Layer 18 of a small transformer language model trained on English Wikipedia (22 layers, counted from 0, width 96).
Take only the direct path to the model's output, skipping the later layers: a vector added to the residual stream pushes a token's score in proportion to its dot product with that token's output vector.

Output vectors of the tokens that the questions are about. A number n stands for n times 0.003.
"ouse": -37 99 139 37 186 -262 -98 6 -229 -161 114 -71 75 44 -172 -6 95 -24 -24 -31 -3 81 0 121 -9 -142 109 80 17 -17 82 55 -78 63 10 -171 1 -35 137 215 -159 23 128 -131 -154 35 81 -21 0 139 107 60 -9 312 76 154 -67 111 -98 99 51 109 82 -133 33 -10 150 71 3 -63 65 30 104 -189 39 14 -61 22 41 58 -217 -248 71 -184 129 39 -42 -24 8 32 17 -106 33 53 104 -81
"ño": -33 177 -109 129 95 -222 55 117 -4 95 226 -44 -85 -88 -181 -37 262 25 112 53 32 -77 136 63 -60 -143 0 41 -22 -118 -55 -8 107 -52 -29 -131 1 -77 199 75 -129 -148 184 -93 -157 -73 13 -145 129 -14 29 -22 -117 105 98 80 -87 73 -30 -111 230 77 -41 -9 -53 -16 0 -10 133 -31 -146 184 119 -153 263 256 -132 86 198 105 -399 -120 -53 22 110 -178 -129 -167 -67 210 183 0 101 25 100 -79
",": 123 0 -19 -104 4 112 -41 81 110 68 -102 -47 -65 116 -52 81 -101 58 -123 -66 -14 73 -114 -99 -4 -20 -15 -30 104 -13 -26 119 97 272 92 116 0 -54 -122 -114 93 18 -89 -113 18 102 55 3 -3 -66 -65 -117 84 -53 -22 -32 15 66 -26 14 -54 105 15 -53 -142 -77 -21 108 149 62 43 -98 -109 86 -47 -150 121 41 3 -115 0 63 -57 71 -42 74 111 47 119 136 -22 -71 -39 -68 -168 125
"hing": -138 65 91 -70 -63 -88 87 -62 -89 -127 -23 -76 -67 -223 -234 -137 -27 9 -24 97 -69 -43 69 152 145 -127 207 141 11 -18 -177 105 119 -56 102 -163 0 36 54 78 -174 -252 66 -47 20 -68 -13 -11 -208 -53 86 138 -134 63 -122 -121 -126 107 -45 62 163 -177 12 122 74 85 -34 118 -68 -97 15 81 44 84 99 14 108 -15 35 130 -217 121 -6 -206 202 178 -188 -150 16 164 42 -40 47 -63 130 -39
"eca": 82 0 35 143 62 -125 39 -144 -44 -54 -94 -136 79 -152 -119 -148 53 -91 147 64 18 -112 168 54 64 -72 -105 24 -70 -229 -129 29 93 -133 -100 -110 1 122 41 -137 49 -99 122 -19 -242 -51 22 -193 -245 28 31 217 -114 171 197 53 28 35 91 46 118 138 59 -102 -60 120 214 22 -23 -76 24 193 50 -44 54 207 -55 -71 10 -36 -338 -22 138 -3 34 -47 -185 -103 -118 8 65 12 127 35 128 -204
"een": 0 151 -61 -128 35 88 -98 -42 -4 -113 127 92 104 -212 4 -145 95 -110 -150 -13 -71 -8 71 130 138 -200 -145 -31 -93 40 -253 140 88 -45 98 -62 0 -22 217 -88 -110 23 60 -33 -61 -15 -62 -99 -169 -30 42 186 115 21 109 -148 -106 -14 -131 87 167 -22 -82 -124 -160 26 144 74 -55 -76 -185 115 97 55 18 90 0 42 14 77 -81 -19 104 -204 192 46 -177 -199 -38 -99 35 -53 183 -3 217 -83
"ising": 3 158 -96 -9 79 59 -20 68 -88 -83 206 134 -76 -236 -131 -83 64 -6 23 117 -165 -46 -48 265 -160 -76 73 18 -117 -48 153 25 7 13 -50 -77 0 108 189 99 -44 0 0 -191 -83 -151 143 -7 -14 249 113 -31 3 84 -8 33 -46 7 10 -97 32 109 91 67 -122 -75 27 -208 -31 -63 35 98 -60 -114 -105 75 79 -37 10 123 -132 -37 187 -74 234 90 37 -43 -51 -82 45 -92 -61 -171 157 -170
"amo": -31 161 -46 0 102 -216 -26 0 6 18 -79 -146 19 -87 -21 -150 40 -136 19 -8 52 -92 143 77 0 -47 71 -63 25 0 -46 28 -36 52 0 -149 0 -26 79 28 3 -87 147 150 110 41 -137 -29 -47 -130 72 29 -220 64 -67 11 -135 -73 -73 7 122 -22 194 -73 63 55 -23 5 7 -37 5 82 65 83 -29 81 -50 22 121 111 -194 67 -143 -26 94 -78 -194 -58 3 66 35 106 170 -184 142 -47
"usion": 19 111 -284 53 12 52 50 22 -109 15 22 -148 -183 -67 -133 -152 37 -12 33 119 13 -199 115 51 130 -86 71 -21 -28 68 -96 13 132 18 -87 -47 0 182 21 30 30 68 245 66 -20 -60 10 -65 -55 132 159 226 -56 62 -81 -51 -68 7 42 -74 90 -103 88 -112 -40 121 145 13 9 -94 -85 176 -87 24 164 180 42 92 -98 59 -215 -114 179 -59 55 -11 -121 -246 -69 28 205 245 128 84 -13 -44
"ern": -8 69 86 93 -61 49 155 191 51 -59 -111 21 -138 -67 -106 -41 68 72 51 33 -11 -68 226 85 70 -270 -80 -51 125 -18 -26 66 136 43 -27 -159 0 -36 -165 -106 -51 81 87 16 -87 -10 -16 -55 13 -65 52 92 -21 -31 83 -134 -219 -88 -123 76 166 -116 112 -55 5 100 12 -16 -160 -61 3 -42 183 13 59 173 -192 141 -6 28 -230 -54 52 25 106 -74 -166 -35 72 103 -13 231 -7 -62 0 -46
" hands": -108 30 11 -48 64 -60 -59 -47 -8 -21 47 -56 -127 -104 0 11 5 -19 -59 42 -2 -72 365 116 -2 -160 109 128 -229 -84 -82 126 63 -48 12 -68 0 38 43 81 -115 -19 116 11 -65 -151 -73 -83 -31 -46 41 90 66 38 90 -35 -70 44 27 62 112 17 138 -63 -97 -7 -47 -50 27 -43 -109 -29 -32 -66 91 -19 12 69 12 158 -130 -13 4 -24 115 -90 21 -46 -147 -4 -8 -6 41 -2 58 -23
"ches": -64 -32 104 68 34 25 186 -59 4 -29 16 -77 130 -117 4 65 6 -82 220 148 -109 -103 -88 -86 -23 -132 166 7 21 -157 -53 -46 148 28 -85 -126 0 14 -118 19 60 -104 192 -76 -120 86 14 44 -58 -118 66 156 -62 64 -43 -44 -199 -35 199 128 149 -68 69 -20 -106 -78 -126 -60 -38 -73 34 50 130 85 137 141 18 -4 -21 126 -223 60 -63 -16 42 166 -169 -33 -107 72 54 24 -48 14 197 -90
" its": 78 32 -160 40 42 15 -167 -107 42 75 68 49 -190 45 -75 72 -98 -43 31 82 64 4 138 76 23 0 57 98 70 -28 -70 0 39 -135 22 -54 0 67 -138 147 53 81 233 -92 28 -69 -30 -66 -216 -146 2 46 69 -90 -121 38 -16 73 -46 -107 94 -130 -73 -107 34 4 176 -8 68 -56 -26 48 0 -106 3 -11 -105 10 39 -63 -44 -79 -37 68 -80 206 -265 6 -92 85 118 -108 54 -43 -21 -12
"ure": 156 51 51 40 25 -141 15 -52 78 -63 15 82 -6 28 -141 -63 71 -36 -20 -27 -106 -5 -12 49 94 -206 38 -18 -65 2 145 54 53 151 32 -93 0 -66 3 76 -234 -72 31 -60 -103 67 37 -261 -37 29 18 -139 -5 272 -70 -79 -95 10 69 -70 28 61 70 -99 138 64 22 -234 -10 -76 137 -58 -87 55 -108 31 41 -45 -50 145 -140 -54 39 32 204 43 -248 -201 -19 -26 35 84 61 139 37 -28
" Coast": 60 -45 -55 6 -46 7 26 -46 -68 59 48 -74 45 -68 -127 115 99 27 81 -19 18 -11 -62 -21 109 -80 -58 113 -43 -10 -224 -61 -2 -37 -126 -34 0 -15 3 139 -82 35 135 -78 -53 -16 -2 -78 37 -114 51 111 -98 86 12 7 -103 38 46 -54 -38 17 102 -63 -29 16 8 -81 -151 -38 -6 180 139 -6 111 59 -2 31 -40 144 -247 -11 107 7 100 -114 -152 -28 -49 -46 -78 65 78 33 114 12
"ives": 36 111 -48 -6 193 -7 -11 -105 -104 -140 92 64 3 -108 75 37 -14 -122 143 60 -245 52 -57 -11 -112 -286 126 52 11 -18 146 71 61 -166 68 -105 1 140 -55 36 -191 -60 -4 -77 -24 -82 -85 -171 87 150 71 189 -54 57 65 94 -120 160 138 -89 59 -103 152 -46 -94 51 132 -7 49 -72 -37 193 61 -28 -26 24 -61 -66 -54 218 -315 -169 158 -105 85 74 -308 -150 -44 26 247 34 35 90 87 -167
"umin": 88 3 -3 118 -44 24 39 -158 -22 47 -12 -62 -76 38 -24 -163 212 -70 116 59 -50 -125 92 -13 16 -18 105 7 -174 -51 18 -159 112 42 32 -39 0 15 151 119 -55 3 195 -26 159 -22 44 -76 -152 134 89 69 43 20 13 -32 -188 -54 142 116 192 89 44 -227 -198 101 -57 -200 -54 -88 -22 70 3 -25 -104 195 57 28 19 97 -255 18 193 44 73 -40 -222 -38 -134 23 84 150 145 50 134 45
"ges": -78 80 26 101 -5 54 -47 -89 70 -162 -55 -49 12 -196 -4 31 44 -181 71 62 -25 -99 -60 81 -33 -64 77 -7 40 -59 -227 -105 222 -109 -116 -71 0 170 47 60 -38 -72 -104 -22 -165 -108 -11 -171 -71 76 33 -13 -92 16 43 21 -25 31 76 -8 125 107 -52 -72 104 -46 -55 127 41 -81 -11 -107 148 -50 -19 -40 -85 76 46 -55 -310 110 -18 56 127 95 -220 -200 -88 -80 192 50 -49 78 342 20
"d": -150 35 -171 49 52 93 -193 67 21 -31 187 133 -81 52 194 -124 125 -71 -58 36 45 0 -100 -101 -133 -69 84 -201 3 3 -63 37 -6 225 -79 48 0 31 144 15 86 60 167 22 72 -141 69 -6 54 -160 8 3 51 -41 43 42 -168 -78 32 -67 319 97 -135 26 -8 -151 148 151 8 37 -21 -40 120 -29 76 88 -103 -120 24 -20 -12 56 -75 37 93 116 -53 66 27 26 -39 66 -119 24 108 177
"med": -40 -18 -41 103 -61 -52 -117 -175 -182 -66 -24 17 103 -90 -76 57 -83 -76 -19 86 2 50 -81 -110 -5 12 18 28 53 65 68 0 130 -70 -173 -162 0 -35 66 8 -147 18 163 33 -234 0 172 58 10 139 82 41 118 156 15 104 29 -23 -161 -191 143 153 99 -120 24 14 121 3 8 -32 70 95 42 -16 -13 8 9 -36 3 100 -172 -42 105 107 166 262 -150 -101 27 115 -147 3 30 -26 280 -144
" least": -16 -78 38 -6 -51 -201 -104 -142 -57 -23 144 -49 153 -79 -112 42 57 -82 -182 174 18 -48 207 -55 68 -325 298 29 -11 -160 -80 -107 -7 -134 21 -124 0 153 46 74 -213 -82 139 -75 -252 -171 -70 91 -237 129 52 148 -74 129 66 -29 -190 -80 -61 -40 0 -170 36 -41 -152 -42 -48 -162 -36 -66 -100 134 97 -75 92 -14 -28 -95 60 129 -84 22 133 -97 121 -33 -122 -70 -162 -36 110 -79 154 -65 138 -90
"eor": -6 -37 41 -22 110 -204 -50 49 -32 36 288 -5 -87 -79 4 -191 47 -67 15 -26 -118 -159 156 83 9 -106 -11 8 -166 44 -57 134 66 -83 52 -153 1 231 108 82 -196 -113 200 59 -4 -99 32 -188 -203 -87 67 11 -214 -73 -3 -62 -109 12 -92 86 167 -64 84 -53 152 -53 -11 -225 12 -112 30 184 88 -188 -15 269 -73 -41 21 -46 -243 45 136 -48 128 206 -130 -28 -42 88 143 67 244 16 200 70
" result": -179 177 -146 26 81 -53 100 -56 -33 35 -98 151 39 -68 -8 114 155 -11 -33 23 97 32 75 65 45 -132 -26 -52 29 -29 -111 201 101 -184 -85 -19 0 56 82 70 -135 -105 -89 88 -61 -22 -43 -92 80 88 67 111 -70 120 128 -53 -219 -137 69 86 207 300 137 -27 -83 -62 31 43 -45 -25 -46 73 209 -19 43 -4 91 -25 143 96 -195 -139 -18 32 -60 33 -75 -28 -52 112 62 88 174 47 4 -49
"ão": -100 211 -19 76 163 -168 -34 -59 -46 -4 12 35 -26 -78 -142 -37 -32 3 -89 126 -166 35 203 116 61 -34 -47 98 -61 -82 -143 -21 -36 40 -109 -118 0 -82 172 143 -81 -98 106 -49 -157 34 -33 -217 22 -42 52 -28 -35 156 55 -91 24 64 -59 59 91 36 59 -26 55 183 37 -25 67 -68 -47 13 144 3 64 217 -15 -100 235 9 -266 46 38 -7 -21 -151 -90 -244 -27 149 15 -32 33 2 158 31
"friend": -148 0 -65 231 -25 -58 42 -26 -235 -134 197 -102 -130 -53 46 -108 144 -177 -14 302 -134 29 261 179 217 -236 -24 -25 -92 -11 -45 0 186 -137 45 -20 0 112 98 190 -244 -49 262 -171 56 123 140 -111 -114 107 73 -115 -18 26 68 111 -105 53 -172 208 209 -139 222 -207 -29 -69 10 64 -102 -50 104 -64 238 -35 195 258 -12 106 138 110 -412 129 -3 0 37 -99 -278 -235 -78 -36 -56 111 177 -152 222 37
"DST": 81 19 104 93 88 -68 -142 65 -148 -105 102 -23 -52 -381 -109 14 24 151 -13 105 22 8 396 252 112 -281 97 -93 -15 33 -92 109 49 -241 -177 -283 3 275 263 165 -267 -184 58 -168 -72 -174 -81 -250 -240 314 215 213 83 156 0 -60 -148 73 130 -52 114 -138 163 -196 133 -108 153 13 -242 -40 -60 205 -53 -34 336 471 -88 -90 293 33 -295 -35 -20 68 68 -10 -147 -54 -120 66 -29 197 91 42 189 4
" others": -137 -51 -208 124 134 -133 -58 -130 43 42 69 68 -9 -108 -58 -52 57 41 168 153 7 -24 124 -80 -8 -166 23 26 76 11 120 86 69 -124 -44 -134 0 82 -33 89 -45 -40 158 -73 -127 118 -157 -45 -99 -62 11 113 31 49 57 -74 -79 -57 144 -116 128 -55 100 -8 -142 120 87 48 16 -31 -76 45 98 -46 282 -33 -50 78 -51 21 -56 -137 122 34 22 19 -249 59 -176 139 -35 -168 268 -61 160 -39
"ras": -55 277 66 46 31 -101 50 -195 -129 9 171 -40 6 -32 -78 -76 -46 -103 39 56 -140 -60 214 -12 -43 -212 12 -57 -3 59 7 16 -57 0 57 -55 0 -3 111 -37 -72 -27 209 154 -259 100 -80 31 -140 51 45 28 -107 76 45 -136 -35 61 27 -45 136 -39 155 122 -21 -98 -54 -183 23 -59 -149 50 65 5 63 0 -228 33 6 -17 -246 -12 -130 46 147 -25 -11 -132 7 129 92 -68 -41 56 139 127
"acher": -32 17 35 19 -21 -45 -175 -28 -32 -69 197 -59 126 -49 -193 -19 211 -82 265 71 31 -27 188 48 -21 -238 -11 -79 -148 -56 -19 146 181 97 -59 -208 1 68 202 125 -20 -68 228 59 -39 71 152 -32 -114 191 81 54 -49 245 -115 144 -112 115 -11 15 81 -192 48 -21 -134 45 -74 -101 -38 -126 21 23 81 -39 237 189 -114 138 49 82 -139 53 -35 -24 193 -94 -173 -31 -77 116 -33 -6 149 -111 115 -118
" office": 92 -89 61 -131 134 11 -50 -101 13 -32 210 -161 82 -37 -39 74 -28 -62 59 172 -69 121 94 124 116 -223 -49 91 -139 15 -38 166 -49 -19 -91 -161 0 -27 -51 92 -19 121 154 62 -45 -222 5 41 70 -68 31 68 -63 153 33 26 -59 6 -173 78 43 -23 49 -102 15 88 47 -47 -126 -28 -35 16 62 -34 162 -11 -51 8 98 76 -120 7 161 86 77 62 -64 -205 -104 27 66 15 98 85 0 25

Each question shows what one neuron of this layer's MLP adds at an activation of 1. A number n stands for n times 0.0064.

n68: 21 17 -59 -7 -11 9 33 31 -40 -2 -16 22 -47 -1 -90 -92 -28 -59 6 7 -32 37 27 22 67 -1 -78 61 13 38 2 -8 64 -18 56 36 -74 45 -3 29 -38 -20 -91 10 -37 -56 -64 64 25 92 -137 9 4 -4 -4 13 9 30 -62 0 -22 8 -25 -9 -124 -34 36 7 -15 -13 -6 -27 12 13 27 70 14 -11 -3 -8 84 19 70 -24 -39 50 15 -21 -111 34 -43 -61 32 -49 -4 -29
Which two tokens does it push up most, strongest first? "een", "ising"

n219: -27 18 44 54 2 48 31 21 6 4 -13 54 46 -47 -48 -74 -54 -1 -78 10 -43 -36 -77 -58 12 -65 15 38 -7 3 -64 -38 -80 13 -77 -15 -19 -32 12 -22 -16 -4 -11 -45 -70 -51 28 -69 -5 5 41 66 -13 -19 9 1 -31 49 30 72 51 -60 -52 -15 -4 -27 -21 -57 43 46 -28 -22 23 48 -10 43 -33 -20 -20 2 61 21 -45 -27 -20 66 16 -34 99 56 -55 41 -55 35 51 -1
Which of these tokens does it push up most? "ches"

n33: 26 -3 -103 -59 -1 8 37 14 -100 -25 -26 -98 -29 -107 -41 4 18 49 46 -25 -17 -18 -27 11 53 16 -6 -9 7 -12 11 -29 -19 -49 -86 68 -133 -17 -28 -25 51 64 22 8 -28 44 -85 38 75 -39 -45 33 6 23 5 17 43 -7 -37 35 -31 -14 -13 5 36 12 46 -9 -36 101 14 30 50 -2 14 23 -15 8 2 -4 -24 5 10 -67 -15 66 60 -18 -8 73 88 80 6 83 -48 38
Which of these tokens does it push up most? "usion"

n21: 22 -27 -17 -17 -37 -37 -49 -76 65 -75 6 5 -37 55 -31 36 38 91 98 -11 -39 22 29 40 -30 -22 -24 23 33 4 1 -32 21 0 -96 -34 -102 -33 6 108 7 -11 30 54 -94 37 10 -25 -7 7 -144 -5 -35 -13 3 -24 12 13 -38 24 -53 31 -40 -14 -11 35 -74 -72 42 17 0 37 -5 -36 -8 18 96 -47 17 -23 95 8 9 -9 61 43 37 -22 -96 -44 75 82 -43 17 -13 16
Which of these tokens does it push up most? "ure"

n91: -17 26 29 -6 -4 -7 -92 -9 32 -57 40 25 5 -31 -27 3 45 -80 57 20 63 29 11 10 -83 -18 13 33 13 35 -26 -32 50 56 -16 -3 27 16 30 45 131 3 -32 -24 -108 12 20 -9 56 56 70 -2 -33 13 52 2 -10 43 -35 -13 6 0 -30 -5 9 2 44 -19 66 -61 -16 -37 -15 32 85 34 33 13 -36 15 38 62 -3 -13 51 -34 -154 -9 20 30 83 44 -30 -68 0 12
Which three tokens does it push up most, strongest first? "acher", "ges", "ño"

n166: 23 31 -4 13 39 -31 -1 -5 -20 6 50 -27 34 -26 -30 30 -44 -21 30 63 -23 -20 29 -62 -45 1 -17 71 -11 -33 30 4 60 43 -2 -5 128 25 -75 -17 -21 16 13 21 27 41 -5 89 22 33 -17 29 -12 44 -9 19 98 19 -9 -25 -4 -25 42 3 0 20 -2 34 -72 -58 22 51 79 13 66 84 19 33 -16 17 -61 115 -46 17 -19 -13 41 59 29 95 6 -4 -43 -51 -55 62
Which of these tokens does it push up most? "acher"

n186: -32 -18 -65 -56 -67 29 -6 17 80 14 -3 -30 -6 -52 -37 -9 46 17 -64 -85 -10 -15 -24 62 28 -37 31 36 37 18 61 -19 27 -49 -19 24 192 0 -50 38 -47 60 -3 -9 43 29 44 -39 23 -28 -49 -6 40 -16 -24 34 -3 -35 -31 59 -45 -18 -47 -120 29 19 31 18 87 8 14 -39 -18 16 29 35 54 -34 13 28 53 24 -62 -67 -18 36 19 -56 -64 54 36 33 -68 24 -58 -3
Pushed down most: "ras"

n161: 14 -48 9 -28 -50 -22 -25 48 20 -15 -20 -4 24 -8 -67 28 21 -10 29 27 -26 -29 -29 28 -13 48 -7 -22 61 35 48 -17 -40 62 -83 47 -252 46 -2 -50 -63 -40 51 7 38 -27 -9 -6 23 7 -109 56 20 -5 49 46 -33 8 -23 33 -23 28 -25 10 28 38 -33 38 21 110 -75 7 28 3 7 -63 17 65 9 -10 -5 -26 29 12 -49 38 14 91 -26 -1 -20 -51 30 22 -2 28
Which of these tokens does it push up most? ","

n156: -57 60 24 -37 -89 17 -14 14 -36 -11 22 -33 -14 -9 7 22 -32 24 24 -28 -19 -48 -51 83 22 88 -22 17 -42 54 41 -23 10 -36 -82 -31 -184 -21 -47 -14 23 -33 33 71 -13 7 -93 22 44 21 -118 -2 38 -5 38 -47 -96 -2 -19 30 -5 80 22 -44 -3 -11 -13 -28 -3 54 -20 68 47 1 12 86 105 45 -51 -86 77 -56 -49 9 2 -29 -69 34 -17 -61 53 57 -66 46 -55 47
Which of these tokens does it push up most? " result"

n39: -5 -3 -6 -3 37 -35 75 13 -16 42 18 8 -42 -32 -7 -2 26 0 -32 -14 -63 7 -66 -65 -52 36 -9 61 -13 72 26 -10 -19 21 -19 1 -183 -2 -69 4 -14 2 -42 -16 14 -84 -40 -29 -1 -11 -196 -22 51 -10 -25 -61 -48 -51 -21 66 21 -37 46 12 10 13 24 20 -22 15 25 -4 -9 -9 34 -7 41 5 -14 46 -13 -60 -2 21 24 -26 57 25 0 -2 -24 20 -70 -4 -16 10
Pushed down most: "acher"

n235: -1 -12 35 -22 -14 -19 25 -33 2 23 7 -43 39 -20 53 -5 -6 14 11 32 -6 24 7 -97 4 6 52 -15 19 -26 11 -14 -20 16 -10 -33 -472 -26 34 -6 11 -35 -28 -32 0 -19 9 64 24 -16 -236 -17 -30 -6 -15 47 26 -27 3 17 6 -2 12 44 -3 10 -17 3 -11 184 -10 10 7 -29 -13 -2 29 30 44 -17 12 20 5 21 -13 -9 14 43 94 -18 5 82 -32 -11 -1 -21
Which of these tokens does it push up most? ","

n111: 4 -38 1 22 39 28 -53 0 50 9 -6 -45 14 20 -90 -26 -87 10 -48 0 -7 25 25 -31 -76 -17 -18 -6 -18 16 81 15 -85 55 -55 28 -173 14 71 -68 8 65 24 3 -9 4 -24 101 22 -49 -75 -36 -19 -85 20 -26 11 -46 -21 49 85 -4 64 -69 -11 52 -35 -7 33 31 10 74 -20 -13 61 45 -124 26 18 24 11 65 -76 19 -56 8 -8 -17 13 4 17 10 77 -29 -10 25
Which of these tokens does it push up most? "amo"

n30: 7 -4 59 -7 22 -46 15 43 -25 32 49 71 60 85 12 6 51 -10 23 24 52 7 -51 32 52 37 18 46 4 38 -5 -11 12 -48 -19 49 184 39 49 10 20 18 11 17 39 -3 -31 18 37 33 180 -17 55 76 63 -3 -51 6 17 30 -33 43 6 32 -79 43 1 73 6 14 14 2 49 -23 -36 2 -3 -34 -3 -33 -20 -56 9 -67 1 -6 110 -37 22 -8 -26 25 -44 37 96 -31
Which of these tokens does it push up most? "ouse"

n227: 16 -2 11 3 -23 56 6 23 11 19 39 46 -3 -34 -11 53 83 -23 -5 66 3 5 0 32 -1 -31 -5 74 -78 -58 -6 7 44 35 -6 -70 105 -24 -34 -1 -8 4 -30 -51 35 35 -12 -26 -2 10 94 -42 51 31 12 -86 -55 -21 -5 6 -3 13 -38 81 -32 -35 33 -30 -19 -10 -76 -26 1 -50 9 62 53 -47 16 -6 16 -8 -18 -17 -38 36 9 -16 -22 41 -9 -39 49 28 46 -5
Pushed down most: "amo"

n208: 2 13 -2 36 -51 -43 -55 -29 116 -22 4 -16 -7 82 6 80 27 87 1 18 -27 54 67 57 -2 -68 -30 -11 51 35 31 -21 -19 5 -38 -25 -205 -63 -17 -83 -25 41 38 53 72 -15 2 -2 -26 -58 -133 -39 -32 -49 72 -41 19 40 -44 29 -49 -17 20 -34 69 -44 -64 21 -28 -24 4 -25 -26 -24 42 -44 47 -20 41 13 21 27 43 -11 6 -27 48 21 -93 17 48 67 71 -47 9 8
Which of these tokens does it push up most? " office"

n213: 73 -32 56 21 2 57 9 -60 -2 -67 -30 16 49 13 -11 0 -2 -26 82 41 -26 8 -9 -91 2 72 25 -33 54 27 48 -39 15 82 -2 -65 31 -32 -5 44 20 45 -33 -30 -12 -27 -42 83 41 47 156 -21 -21 -14 -12 -56 54 5 5 35 70 37 50 28 38 -28 2 -10 62 -117 74 42 9 -14 21 -91 24 -18 66 -19 14 -9 -44 27 33 35 -26 -9 68 13 66 -9 -6 -31 141 -48
Which of these tokens does it push up most? "med"

n102: -32 -40 52 -13 -38 -47 -67 -46 7 -106 -36 91 17 -63 -53 41 13 6 -58 -40 -17 -48 36 63 -70 -8 4 21 -28 35 36 -37 -9 -16 -19 -8 101 -6 -53 6 56 -83 2 9 -15 -29 -13 -27 -19 -33 -89 69 10 -38 -18 -25 -28 37 10 -27 -18 -73 -54 18 -11 48 -44 -33 -20 -25 -45 73 -2 22 58 41 -40 -40 8 -43 -27 -29 -34 -36 12 -27 -26 -20 -65 23 13 48 45 31 64 -4
Which of these tokens does it push up most? "DST"

n244: -45 13 -18 -12 2 18 12 -50 -34 17 54 -41 3 6 52 0 18 29 -8 8 2 20 -79 -46 -6 4 -50 21 28 21 0 -101 -68 128 44 23 69 32 18 -6 80 -18 1 -11 13 12 -29 1 -28 100 -240 0 19 27 -31 40 4 -22 3 35 -3 87 -54 24 5 27 47 23 -29 -157 -9 -65 9 17 -9 -22 -45 -1 -6 -21 50 18 -20 -13 -10 -20 13 30 -4 -25 36 68 71 -41 -3 73
Which three tokens does it push up most, strongest first? "d", ",", "umin"

n32: 124 -6 49 -49 45 -64 -14 -46 12 -39 -17 -22 -23 -15 -37 -6 -26 -51 2 -41 16 11 -50 -10 9 -29 35 40 -32 -12 -13 83 52 -40 44 67 115 -73 -73 77 -46 -44 48 -24 -28 126 17 14 64 -30 -30 5 -18 58 2 16 19 40 -6 -20 -57 5 35 -46 50 -38 -46 26 -48 -22 19 0 38 48 -84 16 29 21 27 29 29 89 31 -42 24 -62 -26 -28 -2 35 44 -6 8 29 -37 8
Which of these tokens does it push up most? "ure"

n171: 2 -3 -7 -16 -16 -6 42 33 -3 -2 -50 9 18 24 -12 3 -23 -15 29 -22 32 -39 58 -87 71 -20 49 -36 -18 -21 -14 87 -68 -6 27 -56 55 -87 -47 -21 79 41 -32 5 82 -27 -23 1 -13 -22 175 -57 -88 -22 -13 9 18 -56 -8 -2 19 35 -53 39 40 -34 -20 -2 43 -78 -17 59 38 45 -26 62 8 6 -54 -38 -112 27 -75 6 25 -34 -80 23 56 8 -1 49 76 -15 59 43
Pushed down most: "ising"

n65: -36 -60 -1 26 -69 -11 -4 60 20 36 38 14 -16 19 -15 46 31 84 9 -29 24 15 -32 22 3 -90 -120 26 -97 -21 -27 16 61 21 -10 -7 -71 -45 -93 -55 -1 -77 43 -38 86 -25 -18 8 -9 -14 -63 20 46 -19 7 -91 30 -4 43 -25 -65 63 -77 6 36 -14 -23 6 -111 25 -14 13 38 -6 -5 52 -9 -2 -62 -33 8 6 27 -49 10 92 29 62 13 52 14 5 -11 44 13 14
Pushed down most: "amo"

n42: 54 -86 -38 25 78 10 134 14 4 66 -70 -16 -34 14 22 48 71 86 84 38 -59 -1 -6 -32 1 -37 55 -2 20 -61 23 21 -73 7 -61 57 110 16 -84 -19 2 -20 55 6 62 5 -58 24 -13 -94 -90 -9 1 39 -9 -23 -51 14 39 13 -28 24 53 35 -50 10 -38 -10 25 31 -5 -35 -9 -56 -26 53 31 1 15 15 -3 -44 -1 0 -28 28 46 3 -65 79 -48 32 10 -15 -61 23
Which of these tokens does it push up most? "ches"

n205: -22 41 -51 28 28 -6 -72 2 38 23 51 -18 -12 -3 75 32 125 -60 40 -8 -2 -9 -34 -14 10 46 39 -10 -28 -6 -4 -4 47 45 -53 65 -15 -48 -4 -11 15 3 -8 26 79 -54 -6 12 -37 -31 -9 -71 -4 -12 43 40 -82 10 23 28 27 70 43 -47 5 15 -9 -39 -6 -159 27 -60 -26 2 -56 4 -12 14 2 24 -38 19 72 52 -59 -28 54 52 -27 -1 9 59 -11 -41 -22 -15
Which of these tokens does it push up most? "umin"

n84: -21 -43 2 38 -28 50 6 26 -23 28 -2 -18 11 -14 -34 37 -18 61 -13 -60 88 -58 -41 -71 -4 41 -16 -2 -42 14 -30 -3 37 -104 -17 39 -79 9 20 11 -30 -69 65 43 18 -13 -40 36 51 12 -197 -24 -48 -4 63 -27 -86 -8 -5 -5 -23 27 -1 17 -32 -8 -38 29 -18 134 35 101 19 -74 72 14 95 26 -21 -26 9 34 -2 -23 2 -77 -16 25 -52 6 -47 30 -43 -65 -25 -18
Which of these tokens does it push up most? " Coast"

n154: 3 -42 102 -11 -27 50 17 6 -28 28 47 -6 74 59 -86 -59 15 38 -24 6 5 8 26 -37 118 11 -24 23 -63 -29 10 59 33 -52 -9 62 360 -89 -46 -29 71 -41 22 -39 -11 51 -12 -10 48 -41 -13 16 5 13 7 -26 18 -8 78 -1 -90 116 -88 -20 51 -5 15 -37 26 -151 15 12 -2 90 -16 -34 -5 -5 29 -36 10 -19 -135 9 -16 -64 40 18 -17 4 17 -11 -22 42 -3 -1
Which of these tokens does it push up most? ","

n142: -36 79 -68 -25 -19 -47 39 -6 -30 -15 -100 17 0 29 81 -33 82 -2 21 -49 -83 -49 -87 -25 -78 21 -37 11 13 -38 106 29 -5 -35 88 -35 -85 -22 54 70 48 23 -15 -52 -6 36 -26 -16 59 -50 -9 -41 -42 14 10 -22 -100 23 17 -19 67 -4 35 -25 38 -5 -47 14 71 68 47 6 -106 5 3 25 -14 -68 -3 -14 -6 -15 3 29 -48 1 -12 -17 72 -63 46 -27 15 30 0 -41
Which of these tokens does it push up most? "ives"

n71: -27 -42 49 -50 -32 -72 7 -8 100 48 -54 -38 39 20 -51 33 75 15 -37 49 -25 87 60 -8 10 10 41 -71 48 -18 34 -24 -2 -76 21 1 68 -52 12 38 8 66 69 9 -13 -15 26 -1 0 6 10 -39 0 78 23 -18 -50 24 9 -45 -21 38 81 60 -15 -32 -5 10 18 -36 -48 -67 6 9 14 17 74 -3 45 17 -27 37 -31 -31 21 -56 38 -20 -163 57 -69 -32 26 5 -18 4
Which of these tokens does it push up most? " least"

n46: 69 53 40 25 -5 2 35 -36 15 10 49 -56 24 54 -39 20 -16 100 -45 37 23 -30 -31 60 -3 41 39 50 -28 -47 37 -70 30 35 14 2 73 19 11 -93 -30 17 -28 -43 -35 -25 -9 -45 -67 -32 -31 -6 8 -36 96 26 67 29 -18 -36 7 11 -11 0 -61 7 -8 -48 -21 -73 -25 13 48 26 -41 -98 22 -11 -16 -87 -106 -75 51 12 -11 -16 29 28 20 -24 13 -6 -21 39 59 21
Which of these tokens does it push up most? "eca"